Layer 4 of a small transformer language model trained on English Wikipedia (8 layers, counted from 0, width 128). Numbers have three digits each and are written without spaces.
Take only the direct path to the model's output, skipping the later layers: a vector added to the residual stream pushes a token's score in proportion to its dot product with that token's output vector.

Output vectors of the tokens that the questions are about. A number n stands for (n - 500) times 0.0023.
"{": 375468781489343458481331565287452466622343776632385713465453351521489461485697576267370534685507354646528444514315565582515457545352588693627529568600670443430715639433451530570561501719217382388361596455552447490475504613418518336710450599664549701520411507525480553332541607497458354382567304378387437664188708558514553572740601575419497401390618471489505542521359295352461288378764
"ful": 452535537387459584496458657418342579528269383543246260504450594595508616526586606483497631586419519491669391179437518597389535446588467501403406504497604430590521725522461610412414273393405413465504447689375392475381454544592603578805534562367411531478497722509318665614494617575694475497534585638381467599603424639636601574527397469478469576418363447795310363673409463493235428631479
"posi": 585574351416436687577363577439588512275489478506513644639453307639380505347645815626387663604467513555512542589301398522598316274583521683571562476523474571483713509531509554443685498594451557664361556520551458528388576521452650533299585579440456441276419457568449532526610566754652583673447152480435441611333442487590467434411560498446369601437689299179409286556409635294283366597635
"rig": 669425665655376592367430486464296423507531803428476425483493580429586463377715582808424688468406563393280454382257642496510628492664483398633514588510415477531529521632564521339535594407405352334411701606500480627529588418691272496521250646439524621470597368524621599430605439451639290690390613383265542685538438427567540432454310488476670230615401222534753563266377396696539426594563
"ea": 529369543609681459243613344492320485522528455687480476603407532439703367213418629503610555472562566392710609485421681426529346466513558470595341485675759471545780481374384667465637500645437540488335610385665547809336503393277270533664391503566471555189616471681510446560752400485629584507285275492468581572659485409462533618685577392411419512189461578369565480625352314441347468289750
"mus": 600458471271629374454542621452501520317555634798291726430461357558660545622415609566533765415560545369488321438534477554464463291528593413322559526569490552590483548462401617433709437532493465525497869571301554457368603390578478371423598623545456448508390589494443232405650590486673602772413229217385408436453476444504525574602651566444614397348378426500497501695455478463507331489732
"poin": 623579445344370610598293443412503454459217608360445461399529613689458688367617631719519612449503572669628645450191465493440577392538315697570506543632418414701613459457647692469698499608671502412370559467228347560499336662610373605379646479519354516552399525519403602472469526540457621416360393552534697446401470642584491521581397356557510453429367408412207388591544598569420425565523
"tim": 494445480462564631648641615575635523405310426403501426485504568505441380366548482532323547548400574396515414495256442498738400439726429597695702406457468388562809439482978568682546517573452634582494779717505556372343516465585676465381373583364505245442527437611466598435571458371563525588482509427366483448220365747521442613548407397315663498316307452677245540514222686334596382614479
"career": 743534458496636965404440899420193371827488596606163719457388357620595739282368706677631872683442645401596460474402535394293484202578457580709656741502430473291554628559666497431440528322439593491486782391295507690216369337449614691362291238644345665589442554557430213481446625571601943688353545320209398248267736465648387529600378425241575752291538654403567345134490452199184582667674
"ht ": 503471619383488635295485473247573368535586374421499585163539706648591631815371627479658535655422376374607147370682577667294319216625421522478545381475616616420725658516734395627473424455561410276366428495475440452454301467429492594479372351653567636543357629696465297463503729543570593552392594537378515588353659549534586395311766438616557689407351528741165379270592643636554344455722
"″": 451529545481533660319221637698469435585342550473550450639351537680702528389383458849342488473519514556480394561709655397467339501658597244517399611694516637304363539592485513566442569664207307201528497521490497432505512574525545475706698332619386538663535508641574539409505639349523599485508456448441538458608280390539495551604827474232698505153675266443452390678493530311411317422596
"ro": 446512736602512494526497424529384513548548612491514456449461487293466551477551520520518696474628686575431553521264516348420605406835634428596390512469361370518307488481362526563307546430539497634669419445642223781462574372588319272398529529410382713552585509505423521494504461401301447613572599597495602683555444458484575514416430485509511521521377239541369585760522617598504448446426
"/ ": 640357399459441471448331488544446666709515606450460549622480313759513608505631505429576537584328482529498350693598445633561502486417299810599644637480573387419494459298572566551521505375457679413498613371462400520578387550255512603681501198582384561630431525538617407620597654469435535527716621509430481453336789457498502463337480530482513546282450349497494103187533649548337469345674
"hold": 663410564490395628631528662420439682525351741483393432560505498599236631478355357425776537514383561394580105442349502543551408308347457601430629601330510512698569498739710426335719605506324402329483383657605546611330428661809517513623419380520531517483416622528484419648529639757246563619377432269397547273502413581610432622605293564459485755398357387428567290335557415553611541635510
"stric": 359472436311603601655238441615799589415477604391436435573448262575400722500484486594540671470536469484680497579339521384313465264710703575656591484543422454608584703617574422542546401704488235478472338548388530605717388555569565237441598578599348462394497399638500473667697490641583459601378348414381504394443520456489453561511469343497516835438602562397311296484335488426531255600609
"new ": 702565385470545499580362599488630546551516573404264468383560402673588700565502499757384768607494532422383397424387515573406359399554562523402367595795644611312398666612617551554312464465366228461430510496323431423349513488619391393503500482513458647268435487488334521465605400546523615419370503449309476689308479506603470610572463531490755693473366389620514623705468711231587392532654
"Dr": 691672645430575609507519476423462519412506536527422439525481557449488633577410509741409375548498522560524433466575523406416594274603661451638508440495391576423366526736381572608541403584564575380566687388480375350742514495442574467458520517415447447359596674479573472466441522529625416535384310482579417282412462424540390632448709382580624533562451453546488494407364609544305395413521
"Vi": 464590411303424574513533548373575581536517474596561531520507376599589590630410460580517541437426464332363441492506493328565487495609559529589509453555534481480531425422693527509612293815285420444488453506590342567556594569463434414423599627478316424383622472501486371636674644432483465380597445564589456362302476703592448702555686356495571694566618519305258519367372503643447512332531
"him": 588555378270765644323534471566609530485263477909290604357433423577438568768488588693671558480177484395610433610470606429313345263692543350467335513359594567611600696640712439257926506692460638339485693576701449462476490366571466612387337356451447506201222621505617352519473603521583830600390556533410482585292464273521569475678424341479595414343343541457671579177442389612604548320639
"ke ": 603645429469436480467525689467602445505485465288557523434439652484782616690554312368600596484365309498489423393525610559574476322462438475433574521481488470703402492685644425419677415442672216423600567314429557782527576470613525451495512325463508549369454373641696495760492532317299410378351401520559488579536758563475496465435431467472658455407348589659610566415510770376655193294423

Output weights of attention head 2. The head adds the sum of these rows, row i times number i of z. A number n stands for (n - 500) times 0.00084.
o0: 574626573419599563485471533363499251522626627403534582417557423508642590398364482558644266442757468544670384538380544510317348427671463516688342265501553480621410375506592490560584646668674546455251486731487441524700385352505648399572497387433513641631657601422454759481444500299593574368372244596698719526342432461195592368397469424474354484584479418711352421483423746611325387520619
o1: 467247419196443576688366610594491661563490710466472450588357425520578358554557509483569600538460757368922594391416451510379632446396569557650439511602310514352449375352600468620509518441659484530458458508492500373284498255498558449534420605620434716536500666384381698261416466571545527527698545500467479498474501396512518682363535345521535259512567618502504615468502373632524533485423
o2: 305633433476664346563543392647559521664553499584610751478780485554605616586612192606350475414452591367694600363366529371403436533614458391443452560642479577520591376504313415566497483346581437501439349511434319374522508560311507271589461484637231522413559720530707323651609398345558486413497349470709236409353355323749596559573514634646494721632396646478475407584400615484591349480647
o3: 541562579291474522572498628622574371482656625566472435500418675432418632509592400406940632495460469531387422580475564360388481639413486650207580618410480225597594829472386477733643486525627375446473342297381369473597597584358513691456434494682496370496442511369546411332664418542357234441388507520495551408383514425590746349455571337628535539377585561565418374487545512620643495637419
o4: 320366518677378564480333715447453334334223475628720267565540548745639522244327469435524369364573735389562491416390269536362643573458559442584408472507774343423438275510695570632584393295376631385504648494568379619583555436488493507614423497432353500436611447655496436726236477401495436488501303585625484661549484436914668587509483656557562476520377557552635358558632615402438695469511
o5: 373549451554677505184650718435404573260511472710503517645575665655383537420242647650246574402375364717332474341311441576224439564669578707356365709516680509433589322481515325710588474514475638483220687619595699503520444547461579564433391654308532535569546532453628456582499577218553584561394654438331331405556137350277439341566705525537605307503571464551504671361406462564777464666573
o6: 428396401504783468437578573358550332513375647447526754494385500462309642393524383606483368342401328415491733620690392483479360694763550565442585533705494575371418332607621435495415459436567375527354428557630485526513531507503610538365480503279559390500401354554438505338401464475411608519606578611753594741621615309562452381406628424406545372295486460736645438376658462470441639647556
o7: 461266356315315572568631430511356567503420746359414395739516690595600399329656641927520458403552560587625389282571356521518491512604560511760570462626550199622489501437703460243365464494500724625479402541463487400544357663482690489399279548356400406299392454554413460471461517675490513646480432327351410677554419624635377581506475464502429610471555551606514551495511457468340774554416
o8: 458649569377473608383432526549388579677476502603443533363584540432353380671505425516607484612725524363600495534409731350599431395410511412379401349355610466529542551527470382547349680478629688421629689484418629708433347526365385438696708585427314450447463694274299535549381647484764534250553627360154435540419354422584351503674779539555511495639503486505567631581399513639363522312588
o9: 735272669439477474512719374595586769603279409513634675472526517529599589426718479394435330301369349338584598531565531474464320624603380455427527721644461465659624581407492478368483466636738460448568715448477267376436607340503507543595329677632276628445460524418311418541472723717382531436543478324660303597427446483340581426648698449798458471539308470346404475623313296407570452540494
o10: 467614511626405322489538589828543563638465593578570288623480687444580675603406539463588343571754462707587515420483372439430542473423321515651340474439614597198397521418558221170394362605362457498662516418381340527559641281547645286510699573362562554392452667535471591472534544760597584561391600406533458654331371448268595793241556432294482545679546402449366326580580464545618593442470
o11: 396513495410562528725362371511532618598470397506449399404712549540528452492501354776361548555532456407676587555634467498494441479420474454566617579188576438433394440555531256292401503551520565350487568458680428533490294634339328452746795513437537605503450367605459442591493495494411419572534506526352775553435518387550463530423545485500480621495604576488404584524498488430435764514637
o12: 449452631202378484628395397548558550622367584549424517577634338371422615522609616688365457582428448586458485712471679543450671769406390350692338651482436520508576453517387410690402733518542433532385375439488661413735422504613758625457383694528378449594553503536314540427482506345791378323162222417272640323588461586493601421598468633315574390406555349474331592606563377371603624515581
o13: 432444445465318317494641531274376298498555430316425493391555746482549149524320359712270505575440490425413465571586318647747484332484605481475341538634650437410508710584560434697473511502592552528453353608378570477633504596425579368626410631595425476253569780507782487679407581635491619521663331651345546342391556431506693387483356115502430565353595465578537664693531578640531511573492
o14: 398485425547519495437616610548483326404533506499546520626586311318565292501595637490703598337527732328499332264589533357493414637581476323591617652514215493513626384583286517465455421402561671431352579653192552511569603416681613418338468591519627468619415627561384460590665486547394279553418577582697559301615665394480510490531429501398463522391460553491456489534634519382565505558592
o15: 646757422614329442355443547425537514544272385421359431468731446621481354638644832577594497676790671335503500435457520335574567381352583533539369322657469381549445301583451574481320647454586448659488417617374314550519500284559424519439353435296343443492528447650538637501350560372687568433478466658417493536495477579556649490674338669428480560529506600554425540745533590514388323416448
o16: 501505745723121555586368360533560594612291611606684554471524523488484424443418496573506342486505501635425529488400303587531787694576497509482579587777530528653349397451550527507393743460503378644480638412347404771258461311391628565463292577476302675358630449573652460643559441846516497375237296374612306568453455541489494420445464467504544299448549636654553311540482443367690309487548
o17: 529496349489496439496356717397579493350466640505644516624424465400503603298314456424542504511755518419792448707637413653304362474334645390406479634669564341324534620349667394460582493486458515464393593643517412540603508300391345486269530395658415427455505798756457631610422451466727476606583595642570286683611390455571310553498439427659556381329555365460467433451465501416669461489533
o18: 470738567424710596403380349377430559502396364453435331704393559602500764564439440508687410391686530437574539481587279254575571686479401433687432559560392342381758456578289510424401517507638425559576487412710575655501570509644325519672647640268653324501581371702536446444406538414525400467620458570414491370439438423450418379695457473465677279465510452335461497665534375406536720624534
o19: 514658414468357742534508535399553724520625677421453516657465395609625411231393565620625600488421491392496613672165474611252594460569510488525452644721493509344480376347582477346352375527535500528389596673626338431508521614506412379376314385514595550409539389359398477426412483354439389457602510624778512677456673595298597593449324753424419373378689542396489578322471480615801565551569
o20: 434538506437496513470429333415642460622464183460737492349440552526455498435573593515800578556359553585467338437456410474479390390468636645425298579794611484568521305529498446525741426496659693577560603589623580434330556374300344412520531425448435555472514603366475416661419380559542400529469626406575506272470587515557317568557743569593568383470410494413688500561475598493571655423385
o21: 422600370432481632415455552462533522464486499498570594437510529483414546570442540525422442310556436444588578834445585463578376594346560518323770183483499649518339486547458610576380602319417489488768694518451383449486453639577515529640349627529556588391483513407622448749273480424378551457445677482362531597288463660536641278560561682372536557523685412450442417468482492443480473533290
o22: 441671365334420647426445693368580556332535557458510410754512247422615658630632613479486494411272438382557492504701622403335668363424649523510556663522596592563439566586319365642379405457713328500503306580555488614484362511413380694589607486686372466530602337450526571515632022636392447601559691422614333467645425512591944557578439090218447430492462449430515387587430623651443208565552
o23: 385452452508607583562544582641440524447523489549434500501655425419660397572644495554649640356220532549498425562518673595576321488475415375463629548393644502598705492431594383362436507309463479492371476651299554304446220762340511455450760604586492468477496418394434683529492413102395256594473293592363544415513543407678255558585519746554446528652542496728601502458579575499398685521384
o24: 582615697762495691373529582487706585555721489368360700550577255584409458513616454441678344359531500425417518464373323535586666433455362533660369389419609643569657624262497599355481539677571531379393329432393497563551172539563544389490391311743565502429443555531564369473444630509892557320465638640635266347321418420580460558500553570649428554756484434285456351532392371424406700496256
o25: 313436459594545367557614650586453540511774253590433502413486321590546532676505451517149553362668532553515535467543743410266643459615292652371502511562513474347365743443715684521572305296187657559377306402663475405599635444516471439356531577572398510593518533604758581569631332600599451543453265358461438531497508234606642536446511559393602383445509437469511418562561406167746489375941
o26: 629232598591441717453451415403628570451585451412647544498488235695560665280270423497478347499332473706370535587437538436399436613537424599690387242589457323428455532556606538630416467378502604374558543529540668705446624376603437680759421385259601541559492478322281617517359144450616468416402616679413419381451628459578731443544329485682321748522598532454625321557509580567635581470621
o27: 588541608546666381328344615624598317367460595649467413376512453281203383478327479377662364536544399723550535472636274466751391561543427634609586598578397604470515477417463356439569591525599309698683536370426539450392453421700648472582201360440503726522457651610338636511552454439450459383410409486464278502573514475719756587427421375544383371564315598392608524564532777532486588544722
o28: 336465410462630590685377562426642438386460449563477438242529633373466266344545549512276488296480569621620543627458506622576559588558385655495482471644363572516365753441527524534492737504437521463334674621471492437466611584636540669410608502717597334374284607631606572647247423487469595525401668563578516423522559469465644373644268500356753516631466283267501383285312357525476414467555
o29: 687518585616381540437468454668495287341447582452356574713381485550652689552759536481270390700410334700434466471587631578423470526509497345455514368484669570376392480373561423563622575466491489376349395604489356489575492495209600560372314363458561327509590532516554432477496458512550641700412344629307458419545509517704403586472486398515389693281714488489589577606464470553651475598461
o30: 556627529432458432527500437388620443526510818716741489554329562417345708505633706498544511395576355541246490508632525167347427657703509587632487449321373536597723244696611512530390489437461648633420453506495358583493145436560506624561551470310428472334515439382610286637568456718290421569428831474482679462586338243709620543377452671381413407403782504552548523443556627309332309490414
o31: 366360480502490360484614582718568455377271567507639358281480475479385369468302533283350704392518855397538454657542554459534433593484661448664497365544473575506646519610544682665542347671518468562672443619776568461735515502466644467533625724688244528424383558406418583333429741470521501536212568537556262453509427590407645411694587445510589325348450298405468490615324461434554565358358
o32: 659550065382326475608714533540465532516494415523748468480627289517401463273299901442443576583535456575379519753494586468344311545448457560436643437606600393447658441636485537348454400608368230581655587103537536183549609499640674377533333523537618549421604607483604407494453203396590398646672538642615264621638170669500512637550538503452398644412366729576574550327490343574486420624581
o33: 572554431441653542452544648658466207483608501785735714529486570394465574582446495436431402330439392643530397550517497499706347339490387371437364354505405201439396598547380576512557536343488456432302589553422448552531444575558554464492314622539477435426655544721684612598401513692633440614398585405531520424370384250662380549239434529711412534572578607464724445500573367446568481623473
o34: 453575721504473440570605459593517600543344601507647529428717665598614437473548352475663451428520591527573423441670629469476226557692330343546543575484525417466420642773419400550548751593490501451445519265384341424319472609412572490354620375347531319650552643546489346415444239321370569423509490273700680406201498531334622505587533486433550760716225705648591311457333491524316516519698
o35: 591291606418609652580528742388550734569381476267397690421595631522355502662315431554627591614542461519518445382380366443606599568482515450561342425659503328518176701331691688704467529459517633492412449380412478405557551490561583397457605527488390445206211402496414602526597571394360580525567434167645416492413669465784630254502464454583470526572608580690554347426566391562650701403350
o36: 579383449438467529432619126359527410276717372636470598342444450744620529418642443717487541295580742597359400454439731518448703435569636730568477459370376564719518435568328676543502549583403513510443475409466490671713686542366370397481685601693441347276506454534451707364599554533703447401278471478328395448400297562398704541607380473524612490445448816342462597472402459634455506454159
o37: 754462559563646418545417574506428451470595615496380451432319503412553654380538634561502585326510264413372397649332105463644621648629343267452576479434656501517407627431537532545522468629638438215562592600326650361453637550628434314538317637668250350523347486494320650562419635495565332546684438548691521483461501703361563395700573330310326516425515272602500539475499605620501704614628
o38: 604469681664527435411512699595403612689404476385571525478674427705561497422666478395219527596455448361441387687440559341483700555550580421387521428561372482399205372675341482515412507639432577428461366533425832553587451592601548384432466402372593639444680676453392446588590439355630619514570381741561534569646622491554319304462487550544319568381134538525535497597511491416470428393365
o39: 522565492411499311440404508654605422306478508438505557691484546568576584488562741361673479376575574586628346246525516614571517597421277546323501640379564690482428602524708415337422565418303547521506593500615415369543593340435518444433416432547195463539395488440482429653305562368566574486367623581203620498343663323648470482547517526580512617463532647381568545641408626552560615428623
o40: 370607435525581436510507695600516626471621587283668586653456293530413578378634776420384535663510607477644299330522240417602480541447494405425358588349380367420429488364598672540466618600518615679581451234409428685510457398384550498393281652793607519464675505424692428486543581489563663551525280673499509430569308443407424424447591379334506605603361584532566454493524426421553520419570
o41: 662556531400223482449432536713271451497610590593604385518459690216758280702524428413509639503599557378381515532626512616420593485389476506579268518576445902392470343371624402718423376640457256354297591542339411519628556643592407501398474669297418794765358336718404345359564436468508625444495424499580311531605636576503420496558511601599505547342683524361536423534424393334662312666669
o42: 738589605772501527559362577493193399792413425546621291416562568505736479610420512368321577446411453481469617411438640678527489475593658438459457394360497733251455407519550445641532485688158735536584599520344320481322555615505623580491641459426612475595519543221274475386437589456440689533576536616545359500480465720286506487346698257390443718500435369327553473648506564633417518337333
o43: 538491546438583423503554744578304386452589508526728395429444425296618474518587524535619327385498567423421582655513417372357610634403523451518473367416362468679406603468528561377668286619371275369355474340513565616494400424463483671658252661549230423649392446477452508450678525496554265352671507377450432698593555451684707671432733581374514547625233565428579604627681556442405727355575
o44: 602732511550520490436678524538429803497850528555463458445374582586564298464481204636332428428465511356261499621738628425436385378565366526462452779665580568529570723448828579357532511410416798560629385372362375626338394447509643506288307434373363761554585728829520346572243766537497376414543458585459527586371431407450525421450377437432373293460681341563599319586405311501318689438592
o45: 651477461574632383465674296467702451375394440502452531441485793629477524463401579409553464562287544386700271681376427257552187700554397613902525553606254271510502501525450364247421638588655597573502386455730723546563602460641329367395473354418576636466702445589703394572450514553641511503379612344375473319518376680663481359476312692358408537569538662573564330585469520541404490402421
o46: 505395690650247658526512568558403549401458611629524345434627423216402395597482735533611510428675344529429296570520446657603302306548602487494462285515615475441661374668549327605424459513606441666214786545565433378206391453422649372363765398661351270601488491572558483513441563406372683711646574527590473405667606404674503242517382621496599379524472657473587780425437494210587544597314
o47: 333557543381400521377659699498684494477455372463394571441517611524353634590658609590486546469350713462527354408595399320489336495544637598679440500574490187360333374307415592706513399663341546477447505473527536672532417415374519503398630394495572688469525555483411444475777350730473497460486656556544651374601641319502597681450793557702375459244449530413433464571505502499529384380459
o48: 617303503658699313363605435618632411571426397625426563546542468526549574463625607494114480644552727511520612548356627387644651599283554380594475376335545324617508331537586434361556475542578578458513562695544483477448464497547596492497263479618620554304499531517447259406584369498378400405439444547577564628593601617539377522286637531578375392580490427452299582494512550260642398567484
o49: 345596540542395524302780514403638340486440293458506334419276428415402490435435326285711678493460515463584761568553487412431469431496436414592487793414435569441348608779498450503544382709638585661505347435337507336469532596422645451555471663241552753359409686395612499729429695398545410491745514563358787710658398472530600447425553473286510547301357504478382359573642466553596467419672
o50: 535274424734261590603500365613538588614407377446746435587409473386526413377411439340579493706366548632517556678431684576514609431428590425486559462504381723344420793358751507548629322565503345671530433732497543494575416497516366733478486475532412444240575591453576540433453612454260404410373557459707479340377548519759327537389622624538258599466694351545520356385501505577561257702373
o51: 383660458365561562509598402439405595618319334485249595446784630581649490369531510675465603392518341456488382569715513691760297451564590371593425523467585388580620314519597510539663594579519381637476234568660572526381510372521336506507508090351485437857816242513381460459369493568564419456501254427429652501763272394575545515591517466511448696605361367634372446612480349841581605431334
o52: 465232252499595464628422482361412594502502443424482422619667446499666325313543553454459430387371539637560479503449721583615611581788582478476416629557173557505318638387577559581593359618363335457351603140409519727546449618457547542738376610594275268537506652725248515453421530418455522270638586384603709466512356525633561304252403675446477444720454440497347691497609803768493313592530
o53: 597507360335346608553599507456275616308583629443681385529753717520449662592415362364365539472331682559606497514612558406542493636549521287448424435379317463480568662577563448558588641562560538484492456450285413573555523349610550665707289620474618717464494583521668197489401419355493511618560446355332512491370598518189369480559405533392525478391528457584598584484547427499584658583465
o54: 623335584549352362549587419245446445514767579686462388604408419485540499555547299366724433531282569462519503480589529539720503480507425333523250513335636438580668643523591363449582448661513593466338511310443560556378583474316462543713482725633401499617267375562413387527318510878422516530449284607626613445572738544567601383418303581354587643514579415447836495436454504421378544550491
o55: 546466496576582555601290480462336635439509554465615576654417612572362517504413562577484760456455323531502466544549586730301504349694699606525543630374144612445782462524443442548558503387586719265724444444473584450709299589584699285454099493302542548616504426223571488520496798442727434569372334471469507397411472352486570424312438543696521491625522586606420526367586401596459338445305
o56: 486358602608581627606656707346600549605489600577558783582628250364357374508606589571467620577546526754240542395538357578605447732163345500560432540500323562526499725516700324392488681422490638363490489407283631553630670537520377452511597281397289451488383613580418551589546429473434388467474628510196366336520568420213652682394302469559490432656450362288777601531336502547558471465729
o57: 664183474332401400461599745605527701559344473420667553451644457379266641588207472598472553530750516636533726727503723440423417467529553414574595500490286484473555444444612326602310422538458401501457726470479548407550474283397399440575557536538441330432566529385466453560433346488507564572559684645413630731689400513424515428462298422631404555444719475532506383452485534540452264586668
o58: 548503528487510484484443561606421477384555505477617524663539450559420582529477540393427554566278362450658393319506256549547758416630404688460294329633693576364485554623465455357322618753460309547380457601424451273632270491625366409736522620473545778415393755621602763447380379360414430419686659363310494411504355519643212432556595517605604513221557708393436413550541548417741683580481
o59: 444433497547495493572482519436583546623526347378808712535544457488523575272608689348523640433524089588406577589526423424452687520488402317785323536605702629392705338573310589685707512370538423529501509482656555499459306542263564464618522634559391551270364581363387446635456564424660352534425429484521802443342499287412402404584623612371384738520558427328598470627473457566408362568366
o60: 474616413545555620498525442319471604471475363640622498631393390410706422523521611615470608301662491382489489463484586273455385339532445327808527506555512845397372540653513457701552303266709579510553498594465493550410590556594246510642588571418534647435459283479643592514697425508575424534437560447499395268387350343423447338201398639474550672555550631302491542531616409716229579484658
o61: 555352623477709299672639453336417494514756336626481511513649238731553601455343601426626494769515422297492685458546591552433560451390634495307644227617308571404449633618441460340732250627589494549493380323565172562666271560528681479632481648263518607416490314610479487534349595348438444447621521479504839400528672442368604663420191757566552451299450585468267737560271580363529400499452
o62: 310430489527441342575484704512422406449449412577530539593463637453588513492431499283689465415565769712625322632516248414462428582258539398177442277493659348593681585471466407457490572685413307242162552488250602626551480335469440851567519414416528441417682562672511686509649541478630627510390419525619586514313388357507449415655521623525626690532633558689488470556509262365706490501544
o63: 598680332651511583596454546421600428223537469470591464532581427420644457693443415616466457597479643286598461585489353441542473530535460444387521660513593516530499357623385509483423493553563520549500674400568535594534544733235384388352352747526431480430693558494499537562380512490571267492579518408670432446277435684451426626389427519626603344594331296422316479655532757743308340417650

Each question shows a token from some text and the vector z that the head gathered there. A number n stands for (n - 500) times 0.0098.

"v": 490625338331485340341759405506433456265573385575386477557522582080465510756536507544357529420508667481494415693423451304568420439461560759632497346612578589325363463585428342545444486373293516
Pushed down most: "″"

"ound ": 352366551431603445399369416576415511700349596588661404539452551620279400433626414610473490486272678566535582448281682560464413335569503398391668683628406378346510302532476352495590360559663391
Which three tokens does it push up most, strongest first? "{", "ke ", "ea"

"our": 457492385579450635432620407554534367362440411588488599332620458488480487745514383392530512413585653350442676606453573479514578417495487415707547482414398471240450356607538560482441250560646340
Pushed up most: "{"

"===": 734362663429614337492344542384545572433274526494383561631417530531434524501553598546491309322695444547785654339477583592548657735493544624386355330408489568427479378629487463422519613505591640
Pushed down most: "rig"

"| ": 497768490292643525508866678431589492472435429669450555596510597285491559571337454634218426501583447468309755445543379559529483374556439566585618575434384536297345424516565430538429543383403554
Pushed up most: "ful"

"ial ": 489827706684593307309777419701748424512472730579712571425368582276595609662671402396607559484507501730754718663429405580754455492445365403517689326532241334353484541669549526572468502464815427
Which three tokens does it push up most, strongest first? "stric", "mus", "career"

"M": 572624478564457470480670628384574598477653400542413516504664508446443572626456262428355630400559468520522598571626482458540478495520539623549667389403317637300327419523493334627455497407454594
Pushed up most: "Vi"

"iv": 413504477337644619452717283585601389436538401578661600275519334422471228457644627491530604465581607482468651534360512447508682577527430416523652622338493457498607490540576573493250374592654400
Which three tokens does it push up most, strongest first? "new ", "tim", "{"

"ing": 455245480399544484353271463352440595470578484251419359518423482440583642360606630338578587326518331492587505467556521345213501588394291473388572661567612496421470560344643434427490515498668585
Pushed up most: "ke "

"serv": 365635445591466673433462490429642428291559523462463518473453573350726345457686407536539513527294481645297444555611412610448382522480340249392678570546323330489344398594507431671523606424460561
Pushed up most: "mus"

"& ": 276395596445422293296437711638538513385502504572434504581510473572632445572386263415396331452742583568501380619486647340335445504553564790392640455533441544570457415500303504465413460410286734
Which three tokens does it push up most, strongest first? "Vi", "ro", "Dr"

"ind": 634675523599552531414482626590771519419590398363525523519577637206329603704408337625378412358371280693593517516464217570420527498594771263626438186580242697345465690773432273428495420474693563
Pushed up most: "ht "

"0 ": 374417343413504343395557474430501616776409442681482378523529424481587480446590384339453614602613429313309422602532548483622464664596525305502693575416305727354463456547387513325621405345369461
Pushed up most: "″"

"ces ": 646549543267562488516483433454436448454133548360462543254609535585636629515651576584458497190372598591685533406474583552776415600624423349407520496484483540543371472582581388581438406383498473
Which three tokens does it push up most, strongest first? "/ ", "career", "new "

"Wal": 421432323368388485232509505400468565507433379649387355532565443527551515429363277182517504405444555298561425718610511384543383686461516399518460574431333657477545427531405534366567535561312686
Pushed up most: "Vi"

"li": 436625545399625604362485422654614428403611472360464528386390458233299550658512354702461466418848651585447554518569592435717413716635452482604527587522585424499605516620481469711468294516573449
Which three tokens does it push up most, strongest first? "tim", "{", "mus"

"his ": 603620430373652404426678484453498519472474544732421437452632370450636525515429500556448487322521543340504551638610555567470556515517460445539471535489269533420437377550329406452302488423415560
Pushed up most: "ful"

"en ": 649393368513314561489264613505592564527287473304316422548451534370297719563504538522529367344702452524594319597659414370348416447619279411514540743363440473463416530378444559654521341576729567
Pushed up most: "{"

"% ": 535516421371479464434525447696548678520611590401482639510706369355422591337517311098745360361354431283649437450598786408708357611393941499331498482586470462709717489676498623390578400490422595
Pushed up most: "/ "

"s": 579435362577455563434424265870638443667435431244647366459581515471637346637380542562563409419698341462661509455676560428558523515535361523414618515528488394368624688675521335618583285405570492
Which three tokens does it push up most, strongest first? "{", "hold", "poin"

"Cent": 524564462345586468397704374462411525512461379620481345462689543415509458421362360309476422394562644309586524671517552316541400663437467517522550541348352711513501404603285342421473421563309681
Which three tokens does it push up most, strongest first? "tim", "poin", "Vi"

"er ": 714318804654578544427314528552573349513644531568659405566409622452581414879278371742532473593509292621667561541465507558592414633387415433566688310534398471342355414485476367391595487409606602
Which three tokens does it push up most, strongest first? "Dr", "ht ", "poin"

"a ": 289680628593461531386388600705670540502230432237489421560651725357679585513536764438407464365461431562603723650409299389468447724531311326405811507515554653505416387220548456496605641274493469
Which two tokens does it push up most, strongest first? "Vi", "ea"

"as": 560543270549802663479576416513529383509376553725493668624736517435580394534422494264450521514508484433361509567556476505507568380538467430691600532498449494487512561618406562354381367468666491
Which three tokens does it push up most, strongest first? "rig", "poin", "ea"

"4 ": 454428433412537451661462437373630464441188583471434505555567465475682423423469320396479616744387398498502140519387385494555683566652418265635575496488406400313454511498292384329440444293305588
Which two tokens does it push up most, strongest first? "″", "ro"

"d": 612620535560445535393264699493545394677338352572484367522431617450617561503473825754491493548628418525632537324393518553341524437495451523579741552349393471427474437586575642415593469227518482
Pushed down most: "Vi"

"East ": 483518583468455452374534625436525507489469504606461422513566509507602489581517419501410375494705592479563453598481583453354562524650463554521524525420382572430436487445452594435389528462466677
Pushed up most: "Vi"

"Democr": 546642391367525390415649544507594382357458646589503387458338555215647499535433397593329434322416497482755584696698593451697483462591496523474506286473180547471483539599598291538421691310646601
Which two tokens does it push up most, strongest first? "mus", "ful"

"ht ": 397541485470615666425505489449417461402432457364307453421473515740510727501655450504617585587450567576462519450352396744510288367531560201646497464329294423431637540498545311887414291592587295
Pushed down most: "ro"

"e ": 543507594628431557444492509384427526576443555496363407441554513517593600586544519574467461557550502417662530400455442613417575537586472378499492480518395565412473539543581580544489512457551640
Which two tokens does it push up most, strongest first? "ht ", "mus"

"um": 483551322537455470416388253815513429556350556384520469370676467568626293504435514550399467456610509384460409321609499462531542532570543380470589571523557240313648512798429523690401247586320452
Pushed up most: "{"

"un ": 574417344440643519519628282514607530507655530527562609220736358536311532382688461488538670400442546435417663309592725625401618529465569379669491628682423304431579501569531507669441268680503433
Which two tokens does it push up most, strongest first? "new ", "{"

"Al": 509685510437435458511693472370463476470593720477330391440423522350652495525504519589434369462500586484547494673452542451642362282514432762481687397572280519370453473627511324463392780376400531
Pushed up most: "stric"

"Gl": 422593431420578377391708382446544556559539419635526402407646440468546469421433338430478470413643654320468504611599577453544521628498480401569496544407350583473516394545382430500369406527323623
Pushed up most: "tim"

"4": 387467323478497555518709370486461613644404490561490446617560409424476486328523385338571447643538434363355403584437511570629437507478636488513602567391305621412569417644448612360352356384351386
Pushed up most: "rig"

"ina ": 437705678579619776405596492610467605631561378103422584489626609177505686559614531529584630199621281599577591609496443520482431390478544484427712608491594546757460440605766268498516586482539637
Pushed up most: "him"

"id": 504611735487641461475588658365614387700631507432676382225334553338392574538665393623486466395598433644605591543375472517490765688700478339645618298689591521711492714388419424466366361190703383
Pushed up most: "″"

"9 ": 569524568437675481664544478401570422369267494482468557533625535454559474562390361485457624616443461583630281522429437547632607501628346394711609508334380445246411453547287211382464409314454583
Pushed down most: "ful"

"ment ": 550608777304701263505486514582444641459332313610499610455445518546665547526692699435667517481422647662801636521238514583464438373474613688364447504543674613512485459496476659696620507451531527
Pushed down most: "mus"